Layer 5 of a small transformer language model trained on English Wikipedia (10 layers, counted from 0, width 128).
Take only the direct path to the model's output, skipping the later layers: a vector added to the residual stream pushes a token's score in proportion to its dot product with that token's output vector.

Output vectors of the tokens that the questions are about. A number n stands for (n - 500) times 0.0059.
" since": 511,490,427,422,544,486,483,472,512,553,494,520,493,533,468,560,416,485,503,550,461,463,434,526,501,497,384,530,537,520,505,498,461,485,546,471,510,532,508,503,524,469,510,496,477,508,415,480,596,417,461,410,472,473,569,538,457,490,541,490,489,591,507,512,513,542,498,477,402,518,528,467,576,464,472,406,492,576,490,458,474,509,590,493,465,552,482,507,500,608,476,482,546,536,545,517,473,481,534,576,552,473,457,444,520,497,506,497,490,533,475,515,512,475,565,511,501,516,485,579,539,512,477,432,515,456,533,518
"]": 552,592,475,604,574,481,472,511,536,483,463,524,521,566,455,579,461,581,421,501,451,481,396,382,466,483,564,539,506,453,527,630,526,538,406,582,470,465,581,647,527,385,425,639,475,491,516,530,509,447,501,488,499,552,493,493,367,464,485,402,629,496,448,518,476,487,506,540,419,411,503,548,484,520,545,406,446,550,542,514,563,388,629,423,543,519,422,508,476,561,377,543,639,437,468,481,464,477,569,455,533,543,544,479,534,399,481,483,573,645,448,425,508,400,495,479,545,392,542,500,461,509,411,457,483,529,516,620
"\"": 535,507,479,547,531,453,472,579,398,556,497,539,527,607,485,448,522,479,516,517,442,508,488,489,491,525,524,484,512,593,552,620,437,535,469,556,504,491,467,538,527,513,414,468,545,483,539,478,427,416,477,445,568,510,597,544,487,528,478,556,489,463,502,505,448,506,490,467,377,509,473,514,565,476,577,453,458,606,540,443,426,360,540,545,485,497,492,528,517,535,421,485,555,454,547,460,521,582,517,474,495,503,504,546,571,450,513,522,525,519,369,530,499,373,514,602,504,344,468,541,454,501,497,469,481,500,522,463
"nd": 572,482,470,492,527,502,520,495,663,485,576,527,493,576,526,482,524,480,573,549,457,378,529,441,488,385,466,484,492,583,510,666,429,473,534,459,413,555,497,519,602,509,495,497,463,435,518,527,522,544,456,445,386,474,421,524,519,496,574,428,527,605,515,573,481,594,528,548,438,455,578,440,356,497,462,542,489,477,550,562,509,480,494,461,525,554,505,504,458,618,455,529,517,507,464,520,410,471,430,461,483,563,455,483,531,569,474,417,552,522,520,415,550,502,554,441,490,444,468,512,487,496,403,461,556,512,494,450
"a": 650,856,362,417,640,273,511,423,713,523,413,658,469,538,209,731,443,881,528,522,186,215,407,287,441,454,739,562,851,302,604,619,642,469,197,703,502,512,713,817,614,359,168,729,407,418,118,358,783,241,332,185,295,624,522,903,431,222,775,102,794,435,447,617,725,550,500,779,204,538,592,664,311,434,491,467,357,528,696,847,628,459,966,363,674,590,135,510,384,977,140,88,815,402,337,853,662,274,587,648,742,694,206,67,407,495,168,479,597,676,398,399,639,667,820,314,597,286,241,423,593,627,127,142,269,466,721,708
"the": 496,415,495,477,468,454,508,501,550,540,479,528,531,478,490,520,504,526,555,537,410,498,417,550,481,504,489,577,581,440,582,634,526,531,538,588,545,465,416,564,428,453,509,610,538,493,498,446,482,519,501,488,496,516,472,571,577,445,533,482,544,457,437,512,455,480,538,469,469,564,512,419,542,542,442,483,447,464,497,484,504,489,459,507,576,501,490,515,477,576,420,571,581,576,484,536,448,437,520,513,516,505,317,493,510,526,508,462,508,524,511,555,516,435,487,445,536,521,559,456,397,512,328,445,514,553,484,494
"round": 515,587,532,566,591,505,458,540,552,478,606,563,506,446,433,486,404,511,381,452,547,474,519,460,465,533,447,427,551,488,499,494,519,494,535,465,553,503,454,544,526,492,447,550,513,404,371,398,494,537,538,452,523,501,480,519,493,516,500,458,559,570,517,467,483,549,568,513,445,545,615,500,398,422,429,459,524,451,511,474,457,516,470,461,411,572,530,519,486,614,460,475,546,416,492,613,559,563,556,537,484,528,450,470,418,575,436,496,559,526,520,473,548,368,638,539,565,404,439,562,535,503,474,457,461,510,522,494
" critic": 465,568,470,461,553,440,527,500,430,492,490,597,499,562,460,490,456,528,606,515,436,425,490,482,481,487,569,531,539,462,485,570,528,552,504,480,547,392,532,471,482,494,501,517,460,467,484,452,551,525,507,556,515,552,469,511,457,445,515,461,518,617,458,465,549,463,476,559,410,511,520,491,516,502,500,565,505,544,626,498,508,458,567,469,540,564,417,544,479,532,430,414,567,480,497,548,494,434,530,515,550,482,472,439,492,453,403,514,542,537,458,450,490,515,510,471,506,521,485,445,527,504,438,498,473,504,534,510
" following": 510,440,479,432,515,422,482,451,499,507,448,577,479,520,494,514,447,516,506,434,495,416,488,524,498,532,460,508,498,535,526,506,447,456,506,487,479,497,456,496,550,491,510,458,514,557,421,437,542,454,486,515,503,522,600,520,505,468,560,482,549,529,467,526,494,502,550,550,422,527,508,476,542,497,474,490,495,503,527,503,553,561,596,543,498,582,501,475,525,557,423,488,515,466,471,522,530,465,491,529,562,493,400,448,500,499,491,459,579,527,433,468,532,461,552,562,551,498,508,528,514,509,460,480,436,478,556,519

Output weights of attention head 3. The head adds the sum of these rows, row i times number i of z. A number n stands for (n - 500) times 0.00063.
o0: 635,482,497,439,436,323,565,427,532,560,409,371,554,370,528,495,439,621,553,427,608,448,297,690,366,533,463,613,494,419,537,256,567,616,521,442,372,319,577,520,491,648,345,367,484,452,547,506,540,706,396,444,641,358,576,394,435,508,687,546,568,417,468,530,566,643,454,409,525,792,513,242,218,442,474,361,726,247,387,591,432,437,523,492,609,555,592,614,417,617,634,354,604,536,628,278,438,608,491,532,454,617,522,518,456,397,418,527,507,344,367,699,579,510,548,579,538,773,182,596,391,540,557,516,618,474,772,640
o1: 369,558,531,597,507,554,374,530,523,368,250,396,522,356,593,609,485,609,303,448,437,480,693,655,398,208,404,764,760,656,503,548,576,400,302,729,469,419,374,437,349,653,496,616,679,422,482,337,564,405,248,437,589,677,570,488,558,500,316,623,513,395,512,307,556,451,464,467,521,479,533,784,305,481,538,545,538,252,625,614,436,399,390,573,538,206,656,289,571,391,618,476,484,452,379,571,584,428,501,485,446,475,616,425,525,439,625,544,392,675,506,694,563,340,619,488,503,473,551,635,547,666,567,587,722,416,473,542
o2: 477,507,547,540,495,516,378,468,361,531,436,453,674,429,592,474,468,647,455,469,653,600,400,500,461,249,431,541,638,630,533,574,423,435,552,461,576,709,500,431,735,619,507,401,535,498,448,512,601,582,402,524,486,559,706,516,453,394,379,698,491,489,408,608,565,679,428,547,551,550,363,595,349,561,421,476,461,701,401,550,539,697,619,454,366,573,484,312,454,485,514,418,584,450,423,598,433,640,527,532,387,611,359,535,574,532,614,528,512,416,578,544,637,446,776,542,683,434,417,756,430,471,579,311,521,621,354,482
o3: 629,460,823,474,387,518,672,602,438,359,602,441,387,693,184,355,539,560,579,458,458,632,723,376,492,399,497,471,545,374,622,558,452,569,651,366,678,426,665,297,309,404,503,446,552,481,487,589,412,472,374,594,459,536,378,585,320,216,405,593,664,538,477,533,365,370,462,462,537,323,431,488,513,459,607,353,316,438,712,631,652,474,562,584,485,535,486,517,321,428,377,390,479,597,743,503,639,347,442,442,522,431,586,542,351,539,661,603,444,520,548,360,500,568,451,461,541,204,420,324,607,378,401,608,464,534,523,447
o4: 699,450,592,375,346,310,526,394,649,630,365,453,433,533,720,322,567,375,626,504,503,531,328,492,393,730,457,644,448,469,601,359,576,639,574,610,476,504,676,440,425,609,663,642,536,414,285,310,605,441,214,532,495,768,580,388,632,511,282,736,441,514,449,590,531,595,585,556,548,496,602,488,455,460,443,519,532,544,415,450,426,295,382,318,548,417,516,526,465,566,572,640,499,481,307,486,449,526,416,413,599,363,443,546,602,543,547,617,533,493,385,690,735,635,453,642,597,456,468,498,510,484,644,505,536,344,437,679
o5: 541,672,696,655,451,581,493,270,751,452,373,323,591,381,634,603,545,667,493,519,569,452,719,611,384,551,465,578,563,600,591,502,592,500,576,645,364,500,643,397,517,312,699,555,282,567,464,608,427,627,344,467,429,554,348,202,566,497,409,585,622,311,511,301,628,489,507,595,643,538,701,729,436,582,597,662,421,534,545,491,381,471,568,467,478,338,625,566,498,344,542,553,539,522,498,350,560,447,527,510,385,617,685,670,456,450,432,540,298,517,345,291,460,697,622,412,417,519,463,376,461,416,482,377,366,459,309,427
o6: 408,676,502,345,455,546,540,526,394,579,505,519,562,516,452,783,559,634,461,237,332,502,288,435,362,478,425,466,619,521,401,540,562,317,427,615,331,601,490,637,490,381,213,386,731,384,398,700,452,500,676,593,639,528,471,673,570,579,470,430,515,341,384,284,513,406,578,458,475,518,505,483,579,525,484,526,739,182,525,584,440,662,480,343,555,362,516,533,505,623,756,681,659,480,607,630,330,531,540,640,566,455,538,487,480,531,418,547,635,499,721,501,415,414,490,615,462,525,440,551,388,637,637,538,489,770,280,359
o7: 659,413,622,566,405,714,408,851,568,416,587,290,566,400,468,393,590,441,547,566,689,557,509,339,408,675,568,601,566,310,473,378,304,522,518,570,521,338,589,445,482,592,525,646,540,456,386,524,274,393,458,256,630,419,454,472,537,716,533,625,419,550,648,495,420,469,536,439,521,466,241,428,546,468,620,330,322,431,526,466,413,578,504,332,423,447,468,424,512,353,529,533,543,483,580,308,850,469,415,737,342,566,641,686,523,644,528,278,479,442,443,572,449,566,344,419,349,526,652,396,516,725,643,569,462,504,377,297
o8: 628,396,695,441,671,514,461,434,565,458,335,596,557,425,402,495,387,350,408,554,599,632,498,516,655,639,486,480,718,483,433,383,425,533,504,527,446,552,565,379,440,388,539,497,410,540,376,605,513,445,504,542,407,331,588,564,326,642,501,435,599,342,487,387,505,451,382,438,378,548,618,604,493,596,517,590,459,412,268,659,406,613,647,563,419,564,465,451,595,553,633,474,333,280,558,478,539,279,515,312,521,657,429,432,515,672,395,598,423,493,621,764,567,444,449,423,343,548,398,462,386,570,498,661,321,460,511,635
o9: 515,376,385,364,424,357,576,711,292,566,529,429,448,570,567,638,744,499,513,480,683,343,563,369,719,604,451,600,549,538,593,578,502,518,407,466,385,402,588,476,525,560,602,378,604,406,634,576,481,438,693,726,373,462,625,572,348,325,602,550,526,473,346,597,460,621,373,442,680,352,457,587,396,603,571,513,482,506,362,464,445,501,423,411,309,519,521,499,454,348,330,558,609,523,618,615,437,664,354,628,635,523,625,472,481,575,515,595,723,499,301,796,564,474,214,443,397,274,656,361,582,587,494,503,408,464,632,537
o10: 263,163,379,268,570,417,529,389,299,611,556,702,485,711,459,623,415,535,731,521,436,470,448,381,421,472,503,256,474,486,376,434,518,517,304,636,580,632,541,480,522,350,391,237,764,604,329,396,438,382,690,610,495,450,469,637,420,416,589,542,461,421,269,573,543,502,579,619,611,483,493,398,572,324,489,401,428,480,493,520,396,617,592,627,511,352,247,467,611,488,386,535,628,454,560,565,208,670,551,674,637,715,602,221,687,592,718,565,480,421,488,483,475,539,399,435,466,696,401,390,425,302,514,318,556,573,512,607
o11: 393,493,558,537,593,399,475,242,804,503,588,433,679,497,491,443,383,502,533,370,521,385,633,619,570,367,492,358,559,452,482,539,643,577,566,570,528,609,679,520,497,383,503,627,365,422,420,403,673,464,552,490,608,504,480,477,315,754,487,498,286,578,641,374,465,447,632,586,448,522,517,463,609,470,360,748,349,405,428,397,453,483,527,557,701,458,512,737,426,553,517,651,487,427,432,350,474,340,517,534,364,558,432,667,228,520,597,537,423,464,829,403,327,447,732,384,490,554,509,524,499,429,685,506,545,724,453,740
o12: 599,419,470,602,638,528,452,575,354,381,616,573,358,524,494,741,563,474,695,563,477,558,508,581,400,577,315,451,621,435,451,385,532,575,348,391,458,441,570,570,597,606,501,504,430,450,465,320,322,674,561,593,388,563,448,508,383,529,568,456,571,369,622,619,820,471,528,566,438,505,395,631,414,114,535,605,595,285,649,413,559,636,461,298,415,611,519,559,401,432,715,488,571,584,589,413,584,402,451,500,592,420,676,409,583,400,579,679,622,621,401,693,486,495,435,313,569,486,497,642,417,323,303,579,476,298,347,449
o13: 615,600,402,561,543,432,552,561,351,484,276,428,385,332,435,496,427,516,507,459,492,411,464,746,436,390,521,514,755,500,454,563,317,522,683,573,514,347,452,483,462,680,567,395,627,508,462,463,496,382,444,554,347,596,439,417,647,661,550,489,602,434,463,287,503,601,463,403,676,379,509,593,349,175,431,459,416,507,459,691,658,670,550,413,442,491,436,545,365,451,638,523,243,640,187,662,636,377,600,361,419,682,466,732,572,368,501,597,494,546,508,407,389,407,776,663,431,548,466,486,421,556,655,286,530,480,472,503
o14: 396,463,542,324,645,338,534,606,461,498,582,533,576,430,665,426,626,623,564,516,520,487,463,682,670,440,478,324,457,510,426,517,513,516,453,433,662,652,582,482,213,594,530,696,406,544,420,567,420,638,629,619,264,435,436,652,591,506,579,449,559,578,477,607,456,604,448,688,465,582,305,526,610,253,556,390,493,440,207,663,629,650,597,437,650,626,243,613,423,755,594,310,476,511,698,668,764,609,545,667,729,468,649,533,310,367,662,321,485,296,687,542,469,564,536,317,619,415,454,559,310,628,427,476,536,383,525,502
o15: 468,635,547,707,652,427,631,633,455,577,268,706,726,359,493,606,384,561,495,487,417,479,482,394,479,419,494,509,563,629,439,565,535,455,503,543,578,558,516,398,479,488,668,464,455,618,501,569,388,385,344,396,579,448,640,377,406,476,507,574,451,530,403,588,516,506,317,371,590,451,572,453,612,434,402,432,552,501,377,659,466,401,376,499,459,322,563,710,646,548,577,401,536,550,488,405,622,500,393,578,432,461,684,347,861,459,420,579,355,434,543,375,473,392,411,729,461,585,497,609,392,624,344,379,478,564,399,366
o16: 423,371,620,24,529,534,641,525,204,587,554,585,451,546,447,583,609,230,431,536,489,506,382,560,623,417,533,585,382,524,610,440,496,413,556,482,510,599,466,420,575,581,555,309,481,620,323,208,385,597,672,588,404,579,599,581,592,546,457,608,547,755,606,580,512,517,716,594,301,475,523,384,702,475,390,408,591,428,417,423,334,569,467,426,375,467,332,619,685,624,538,495,667,380,606,622,435,580,572,614,789,572,533,560,386,560,664,748,625,393,558,218,384,476,241,475,768,666,566,476,685,548,472,430,268,429,748,471
o17: 382,296,597,548,482,378,518,664,492,427,520,477,616,738,454,600,600,554,401,536,448,575,165,549,391,520,544,464,297,442,354,344,601,216,601,623,500,542,587,574,523,535,407,550,483,503,503,366,548,639,388,383,345,451,615,586,652,608,621,442,444,435,585,498,620,568,384,430,444,282,346,490,385,481,415,669,495,452,652,382,580,341,507,680,553,703,465,485,557,702,386,590,357,366,589,570,591,454,376,679,447,610,548,345,419,326,627,526,556,614,719,479,167,501,575,640,494,644,183,489,505,506,411,327,425,585,540,598
o18: 454,478,287,595,276,337,453,358,351,491,381,389,353,406,420,398,425,528,255,428,472,327,639,493,312,441,475,583,519,484,404,408,541,517,485,534,392,498,526,507,588,678,421,561,575,361,515,607,597,650,507,433,519,666,583,495,509,699,716,323,433,398,588,715,463,479,410,329,809,705,605,710,445,396,446,405,529,359,409,455,526,614,458,501,517,558,477,481,551,447,536,341,529,383,327,617,492,484,511,378,487,625,511,522,492,497,368,593,691,592,574,595,612,373,507,484,547,459,438,492,439,592,440,354,589,590,351,481
o19: 560,456,329,473,542,347,567,333,571,500,338,570,495,501,339,362,667,625,481,548,429,464,413,620,484,822,547,480,491,469,533,495,365,465,350,365,728,554,473,466,616,542,625,664,530,400,604,361,428,679,573,703,477,550,587,483,654,453,365,505,514,515,419,600,622,361,707,820,430,477,486,408,508,429,435,391,552,527,423,433,548,417,532,617,400,823,392,546,364,656,512,664,682,535,474,323,461,353,549,582,718,600,413,493,580,488,462,557,534,413,478,740,481,309,401,603,548,572,420,445,603,282,480,673,701,357,444,346
o20: 367,588,660,428,599,499,300,378,548,486,542,551,570,434,795,503,498,290,373,477,741,512,541,698,540,545,747,494,657,552,436,681,564,413,560,431,475,614,467,594,559,381,509,415,413,365,627,429,536,522,506,469,410,532,449,478,422,237,529,316,501,344,507,502,246,478,309,473,568,783,391,347,448,408,548,280,417,296,339,522,515,582,554,368,635,388,491,408,577,674,501,506,480,420,565,541,753,502,501,530,694,616,480,528,518,424,621,334,655,556,479,404,503,658,254,400,477,292,504,612,580,446,305,669,511,489,475,473
o21: 600,360,417,382,512,469,268,548,633,547,265,452,589,600,342,497,609,299,518,528,448,641,397,514,548,507,380,664,414,564,351,514,394,366,480,337,328,552,248,673,467,447,534,382,483,412,445,571,516,542,497,630,820,459,525,541,669,438,474,611,444,520,475,575,463,490,335,552,342,464,641,403,548,484,540,382,555,476,501,376,577,461,432,660,323,642,504,485,524,567,313,440,636,649,319,371,512,493,595,522,609,455,425,369,653,301,399,531,783,602,346,561,362,516,565,609,614,383,404,497,326,500,424,442,447,538,402,653
o22: 601,425,686,561,511,742,607,528,639,656,526,659,432,435,576,354,264,525,554,383,564,613,667,306,412,310,457,366,716,576,524,343,529,477,479,503,683,517,527,348,525,540,454,609,541,400,604,499,530,396,525,614,504,543,350,313,720,566,675,306,499,611,621,338,593,493,434,553,393,502,558,370,454,579,858,519,618,584,535,450,419,605,785,421,581,393,411,498,398,639,503,591,467,435,392,342,540,343,436,540,518,549,392,387,559,526,291,479,270,652,522,574,325,496,650,477,662,267,658,336,427,221,467,343,548,324,412,543
o23: 631,657,509,318,556,364,469,582,520,521,332,472,609,689,423,568,437,588,628,408,549,471,464,524,410,418,465,293,598,338,684,485,422,403,621,611,478,550,437,505,544,403,511,321,472,550,521,472,628,458,376,306,567,633,698,566,454,536,457,613,571,837,604,483,585,431,395,493,571,462,491,409,526,375,447,669,426,316,570,407,369,516,436,769,542,605,570,489,658,622,494,348,622,367,534,560,458,624,667,519,490,289,558,452,614,549,629,633,478,426,470,491,566,366,792,734,324,657,638,559,691,544,426,456,521,333,488,296
o24: 349,589,766,563,451,374,369,557,607,467,472,769,544,526,399,372,583,440,504,639,485,695,516,459,573,464,601,577,514,602,672,565,206,585,556,366,426,200,712,359,482,416,620,748,309,492,656,607,490,570,383,626,500,500,317,626,554,673,414,255,628,550,316,343,542,575,388,428,688,651,276,656,527,546,520,377,350,583,647,725,657,648,350,589,657,419,563,470,360,613,548,528,512,172,485,367,544,614,464,427,311,377,429,660,616,394,511,405,473,488,468,455,648,544,607,472,427,401,455,601,693,722,482,342,563,420,400,396
o25: 343,498,300,167,463,530,607,531,438,383,492,493,596,477,498,450,400,377,630,643,561,390,181,340,545,495,582,370,664,372,597,656,444,603,596,439,603,386,582,677,507,264,509,471,539,591,460,496,405,554,619,599,317,636,451,607,458,403,418,603,365,659,510,551,523,492,413,813,437,381,534,361,671,521,432,473,361,494,615,423,386,457,516,277,602,754,238,460,565,643,301,604,299,547,548,539,446,682,398,575,662,391,371,594,581,508,459,560,397,375,430,704,327,473,388,368,644,406,375,694,522,532,392,310,442,613,646,699
o26: 380,450,477,580,419,560,685,500,537,645,272,403,673,517,503,551,352,474,609,397,437,603,448,367,446,476,637,406,731,559,566,504,547,505,546,370,402,500,628,441,415,565,548,749,359,581,545,400,586,439,549,426,710,521,351,218,579,407,603,504,525,360,648,489,616,325,818,487,484,628,609,485,473,604,382,431,436,399,469,827,608,523,492,578,463,605,674,303,526,564,496,541,743,421,505,451,610,388,308,372,622,395,411,419,186,474,431,490,387,431,599,515,447,419,661,398,666,397,561,306,558,649,545,660,461,395,510,308
o27: 391,206,539,394,543,466,420,491,723,622,599,703,549,501,695,455,469,470,248,375,643,570,754,637,582,450,246,506,468,560,452,517,552,282,632,598,485,459,559,347,464,499,682,609,383,581,395,262,463,543,622,490,310,490,331,389,420,573,684,449,536,472,699,416,614,432,521,516,634,560,372,388,557,628,329,424,593,565,600,507,642,523,486,277,386,639,463,472,432,601,376,750,665,483,581,690,258,369,446,521,486,461,424,544,521,550,586,502,439,630,397,490,355,442,584,703,530,249,587,433,410,590,427,392,378,500,658,333
o28: 418,631,408,352,339,412,515,634,272,496,287,608,382,550,384,350,547,615,374,601,483,410,441,496,636,554,476,330,638,585,692,331,585,491,490,447,603,585,515,487,585,454,351,422,440,479,429,497,487,453,460,467,664,730,504,588,449,528,399,715,506,674,421,755,596,468,186,527,376,423,509,587,559,439,258,469,545,525,386,424,667,533,484,380,503,522,497,540,336,512,376,589,270,387,411,439,569,459,630,651,471,675,561,258,604,463,633,670,547,563,531,530,387,673,502,581,498,673,360,444,527,655,535,282,436,314,433,487
o29: 570,603,771,721,499,450,458,583,398,414,469,545,450,384,400,445,327,515,476,388,337,610,485,542,347,460,392,454,585,628,508,588,320,711,510,485,395,561,367,465,402,607,578,540,637,350,482,500,649,588,538,624,494,553,633,501,764,574,371,712,465,231,390,605,457,484,280,440,511,430,390,735,505,589,544,558,174,313,386,344,623,516,327,571,526,631,489,477,318,368,584,786,504,586,391,664,417,445,426,583,520,548,412,372,667,543,455,593,589,520,357,577,642,511,622,490,374,584,655,574,393,472,463,392,480,302,462,637
o30: 555,522,329,531,512,279,375,574,284,566,343,526,448,444,572,565,572,476,398,396,538,612,600,390,492,519,752,465,500,493,577,549,379,488,689,561,423,333,472,582,659,597,503,478,525,392,560,476,572,628,281,559,778,477,450,333,353,454,561,457,432,519,412,568,476,684,548,613,517,599,499,705,742,534,348,554,520,394,321,470,561,498,578,672,666,370,422,635,478,528,379,405,260,635,514,351,371,579,556,475,567,469,593,696,470,472,457,433,534,560,520,572,605,516,520,791,241,454,602,313,422,516,538,609,681,613,421,387
o31: 542,429,429,416,589,442,617,491,642,369,764,437,519,381,502,442,535,405,528,532,600,566,495,334,341,533,553,523,757,485,555,426,599,456,357,505,434,490,585,469,660,578,538,458,594,606,614,420,513,543,456,754,461,522,484,556,378,425,647,603,469,620,564,428,292,530,598,456,454,448,562,525,432,536,586,433,466,331,391,669,517,474,394,429,523,300,698,542,414,413,447,508,581,571,515,397,696,688,475,571,522,551,471,616,504,444,506,353,518,380,485,282,452,421,626,249,444,489,404,408,454,362,504,500,337,421,354,525

Each question shows a token from some text and the vector z that the head gathered there. A number n stands for (n - 500) times 0.0058.

"n": 462,635,398,487,430,376,538,396,419,479,568,525,491,531,402,440,587,454,453,468,557,549,542,522,563,486,518,444,465,456,571,539
Which of these tokens does it push up most? " critic"

"bi": 369,591,458,398,465,498,327,388,465,513,511,552,549,505,432,421,495,533,377,432,522,667,552,414,517,502,492,423,438,454,540,530
Which two tokens does it push up most, strongest first? "]", "nd"

"V": 404,517,452,576,410,540,416,437,518,397,505,587,488,451,516,504,487,591,367,469,434,487,538,535,530,509,425,524,456,489,505,544
Which of these tokens does it push down most? " following"

" ": 474,489,572,359,554,393,629,373,404,419,364,504,445,429,553,537,498,570,356,496,441,698,585,531,570,666,438,395,436,453,592,614
Which of these tokens does it push up most? "a"

"ist": 382,627,655,229,657,489,395,452,433,487,453,420,563,546,294,426,682,495,490,451,687,505,648,424,367,594,504,426,380,518,570,656
Which of these tokens does it push up most? " following"

"c": 454,552,522,464,458,490,437,443,507,401,445,550,508,511,424,474,510,516,432,467,558,525,568,469,451,500,462,481,478,481,563,537
Which of these tokens does it push up most? "nd"

" S": 373,561,479,482,441,444,467,437,488,461,545,504,494,513,447,473,506,491,444,465,569,545,559,473,521,460,494,421,439,493,558,523
Which of these tokens does it push up most? "]"

"C": 429,482,522,417,517,604,381,567,489,470,462,473,569,437,439,422,517,485,452,452,495,521,544,427,515,465,501,491,405,447,519,578
Which two tokens does it push up most, strongest first? "nd", "]"

"amp": 544,490,564,422,507,434,465,414,449,461,537,523,433,464,559,485,548,501,457,541,480,554,553,555,542,601,490,473,485,518,457,500
Which two tokens does it push up most, strongest first? "a", " since"

" match": 393,492,578,393,514,523,353,424,539,393,560,456,520,576,431,405,530,470,451,563,596,547,553,456,441,491,462,415,437,515,599,507
Which two tokens does it push up most, strongest first? " following", "nd"

"d": 481,544,448,370,472,429,419,435,491,548,559,534,564,546,453,458,529,494,351,525,543,641,674,408,448,543,479,340,374,573,493,541
Which of these tokens does it push up most? "the"

"al": 398,571,512,470,511,469,469,412,545,399,362,531,468,545,427,513,407,451,451,446,539,515,649,462,446,521,476,465,455,523,649,516
Which three tokens does it push up most, strongest first? "]", "nd", "round"

"'": 480,589,520,517,458,355,367,601,369,437,478,497,445,432,358,473,482,610,290,455,494,551,567,516,641,759,298,204,558,563,577,456
Which of these tokens does it push down most? "round"

"pen": 428,498,486,608,446,494,510,581,583,436,490,458,487,449,557,503,456,502,456,433,554,370,548,511,555,556,314,369,486,549,496,467
Which of these tokens does it push down most? " following"

"o": 390,531,393,564,529,506,416,493,437,442,498,546,519,450,466,449,347,534,492,503,546,525,468,475,463,471,556,494,391,523,500,491
Which of these tokens does it push down most? " since"

" lo": 451,444,570,551,467,504,434,571,546,451,487,511,476,447,553,509,525,538,503,383,523,450,433,440,514,470,470,538,416,417,476,551
Which of these tokens does it push up most? "nd"

" the": 382,531,522,391,486,471,347,418,521,453,527,510,549,579,489,481,575,527,364,536,574,634,513,447,448,448,500,421,455,496,550,484
Which three tokens does it push up most, strongest first? " following", " since", "\""

" 3": 456,615,669,482,492,436,420,470,583,398,488,580,571,555,396,554,394,568,543,448,717,461,671,475,516,413,514,395,509,556,556,478
Which of these tokens does it push down most? " critic"

" st": 395,634,743,245,717,568,416,546,478,427,460,406,554,547,315,459,743,489,539,403,635,373,721,472,385,641,465,496,388,498,494,679
Which of these tokens does it push down most? "a"

" after": 417,486,584,407,497,548,425,484,592,387,531,572,520,543,502,592,625,552,461,496,486,472,528,565,461,425,489,536,456,492,439,491
Which three tokens does it push up most, strongest first? " since", "round", " following"

"-": 456,527,480,530,393,431,482,559,540,503,584,449,501,520,530,433,588,560,464,572,551,514,586,569,475,477,483,377,420,470,588,425
Which of these tokens does it push down most? "nd"

" |": 457,587,591,490,494,456,418,452,538,418,459,562,509,493,429,519,470,490,495,398,591,466,558,503,462,480,499,393,478,493,595,502
Which of these tokens does it push down most? "the"

"it": 413,544,456,509,391,460,519,505,509,480,486,470,543,500,470,489,469,486,425,432,503,526,591,482,558,596,382,386,466,576,522,568
Which three tokens does it push up most, strongest first? "]", "\"", " critic"

" under": 392,516,499,429,456,438,433,472,526,484,561,505,520,511,482,451,548,537,416,555,539,569,557,500,424,516,500,414,455,497,622,446
Which of these tokens does it push up most? " following"

" team": 455,627,603,344,505,571,393,587,665,370,576,530,496,469,511,547,635,506,440,415,463,505,536,642,461,497,478,458,565,523,540,432
Which of these tokens does it push up most? " since"

"act": 508,510,570,477,505,484,448,474,481,433,561,510,544,436,502,501,597,587,461,449,530,522,528,543,452,496,490,498,542,485,544,469
Which three tokens does it push up most, strongest first? "a", " since", " following"

"G": 470,546,630,414,523,497,453,432,507,445,451,538,533,542,395,468,478,499,526,461,653,504,592,461,469,458,483,470,476,512,596,452
Which three tokens does it push up most, strongest first? "round", "nd", "]"

"one": 461,427,619,451,467,424,515,490,594,408,521,571,569,564,471,582,623,576,504,506,437,439,590,486,414,495,517,513,417,496,414,524
Which three tokens does it push up most, strongest first? "a", "round", " since"

"at": 385,564,435,463,435,522,339,411,480,506,513,564,543,487,434,414,475,538,368,419,495,646,547,407,555,477,491,445,424,438,539,554
Which two tokens does it push up most, strongest first? "]", "nd"

"ig": 462,546,411,557,358,498,446,412,505,446,539,618,456,444,471,490,389,521,376,427,430,568,559,481,620,502,473,496,451,464,454,608
Which of these tokens does it push down most? " following"

"th": 400,559,513,487,442,419,424,526,472,421,473,485,506,475,420,453,481,533,382,455,526,556,607,471,525,613,385,323,507,561,571,512
Which three tokens does it push up most, strongest first? "\"", "]", " critic"

" A": 454,486,530,524,426,469,412,465,511,445,530,457,505,545,523,442,565,522,453,483,509,525,566,485,418,539,472,416,459,438,586,493
Which two tokens does it push up most, strongest first? "a", " critic"

" Cup": 490,512,648,371,509,423,374,393,488,474,647,506,459,477,387,494,565,610,387,458,454,575,484,541,316,619,430,389,595,552,633,383
Which of these tokens does it push up most? " since"

";": 548,575,706,424,651,586,422,571,487,475,494,597,544,557,413,516,575,518,616,437,534,282,598,542,501,502,458,407,469,606,580,490
Which of these tokens does it push up most? "round"

" B": 434,577,463,515,461,510,429,458,517,430,467,499,506,434,430,482,519,508,461,373,491,518,542,524,481,507,450,411,493,525,599,516
Which three tokens does it push up most, strongest first? "\"", "]", " critic"

" Li": 391,620,440,503,469,525,432,450,529,370,435,572,451,476,388,477,508,526,475,361,468,498,551,553,483,567,435,391,555,550,608,540
Which two tokens does it push up most, strongest first? "]", "\""

"ai": 470,575,512,519,462,377,385,584,395,449,467,486,461,439,373,476,471,568,312,454,507,539,573,517,613,706,334,244,538,567,570,474
Which of these tokens does it push up most? "\""

"\n": 452,550,538,410,450,449,403,486,488,495,441,472,485,502,459,548,508,421,438,380,584,541,554,433,573,485,496,490,383,457,486,533
Which of these tokens does it push up most? "nd"

"U": 523,516,625,429,644,501,415,447,512,466,308,505,484,583,364,554,417,419,568,455,731,448,669,449,502,391,510,564,472,526,735,424
Which of these tokens does it push down most? "a"

" 2": 453,593,615,535,522,445,456,507,507,424,480,553,495,521,445,539,443,499,542,418,598,452,548,542,486,481,492,410,497,559,567,470
Which of these tokens does it push down most? " critic"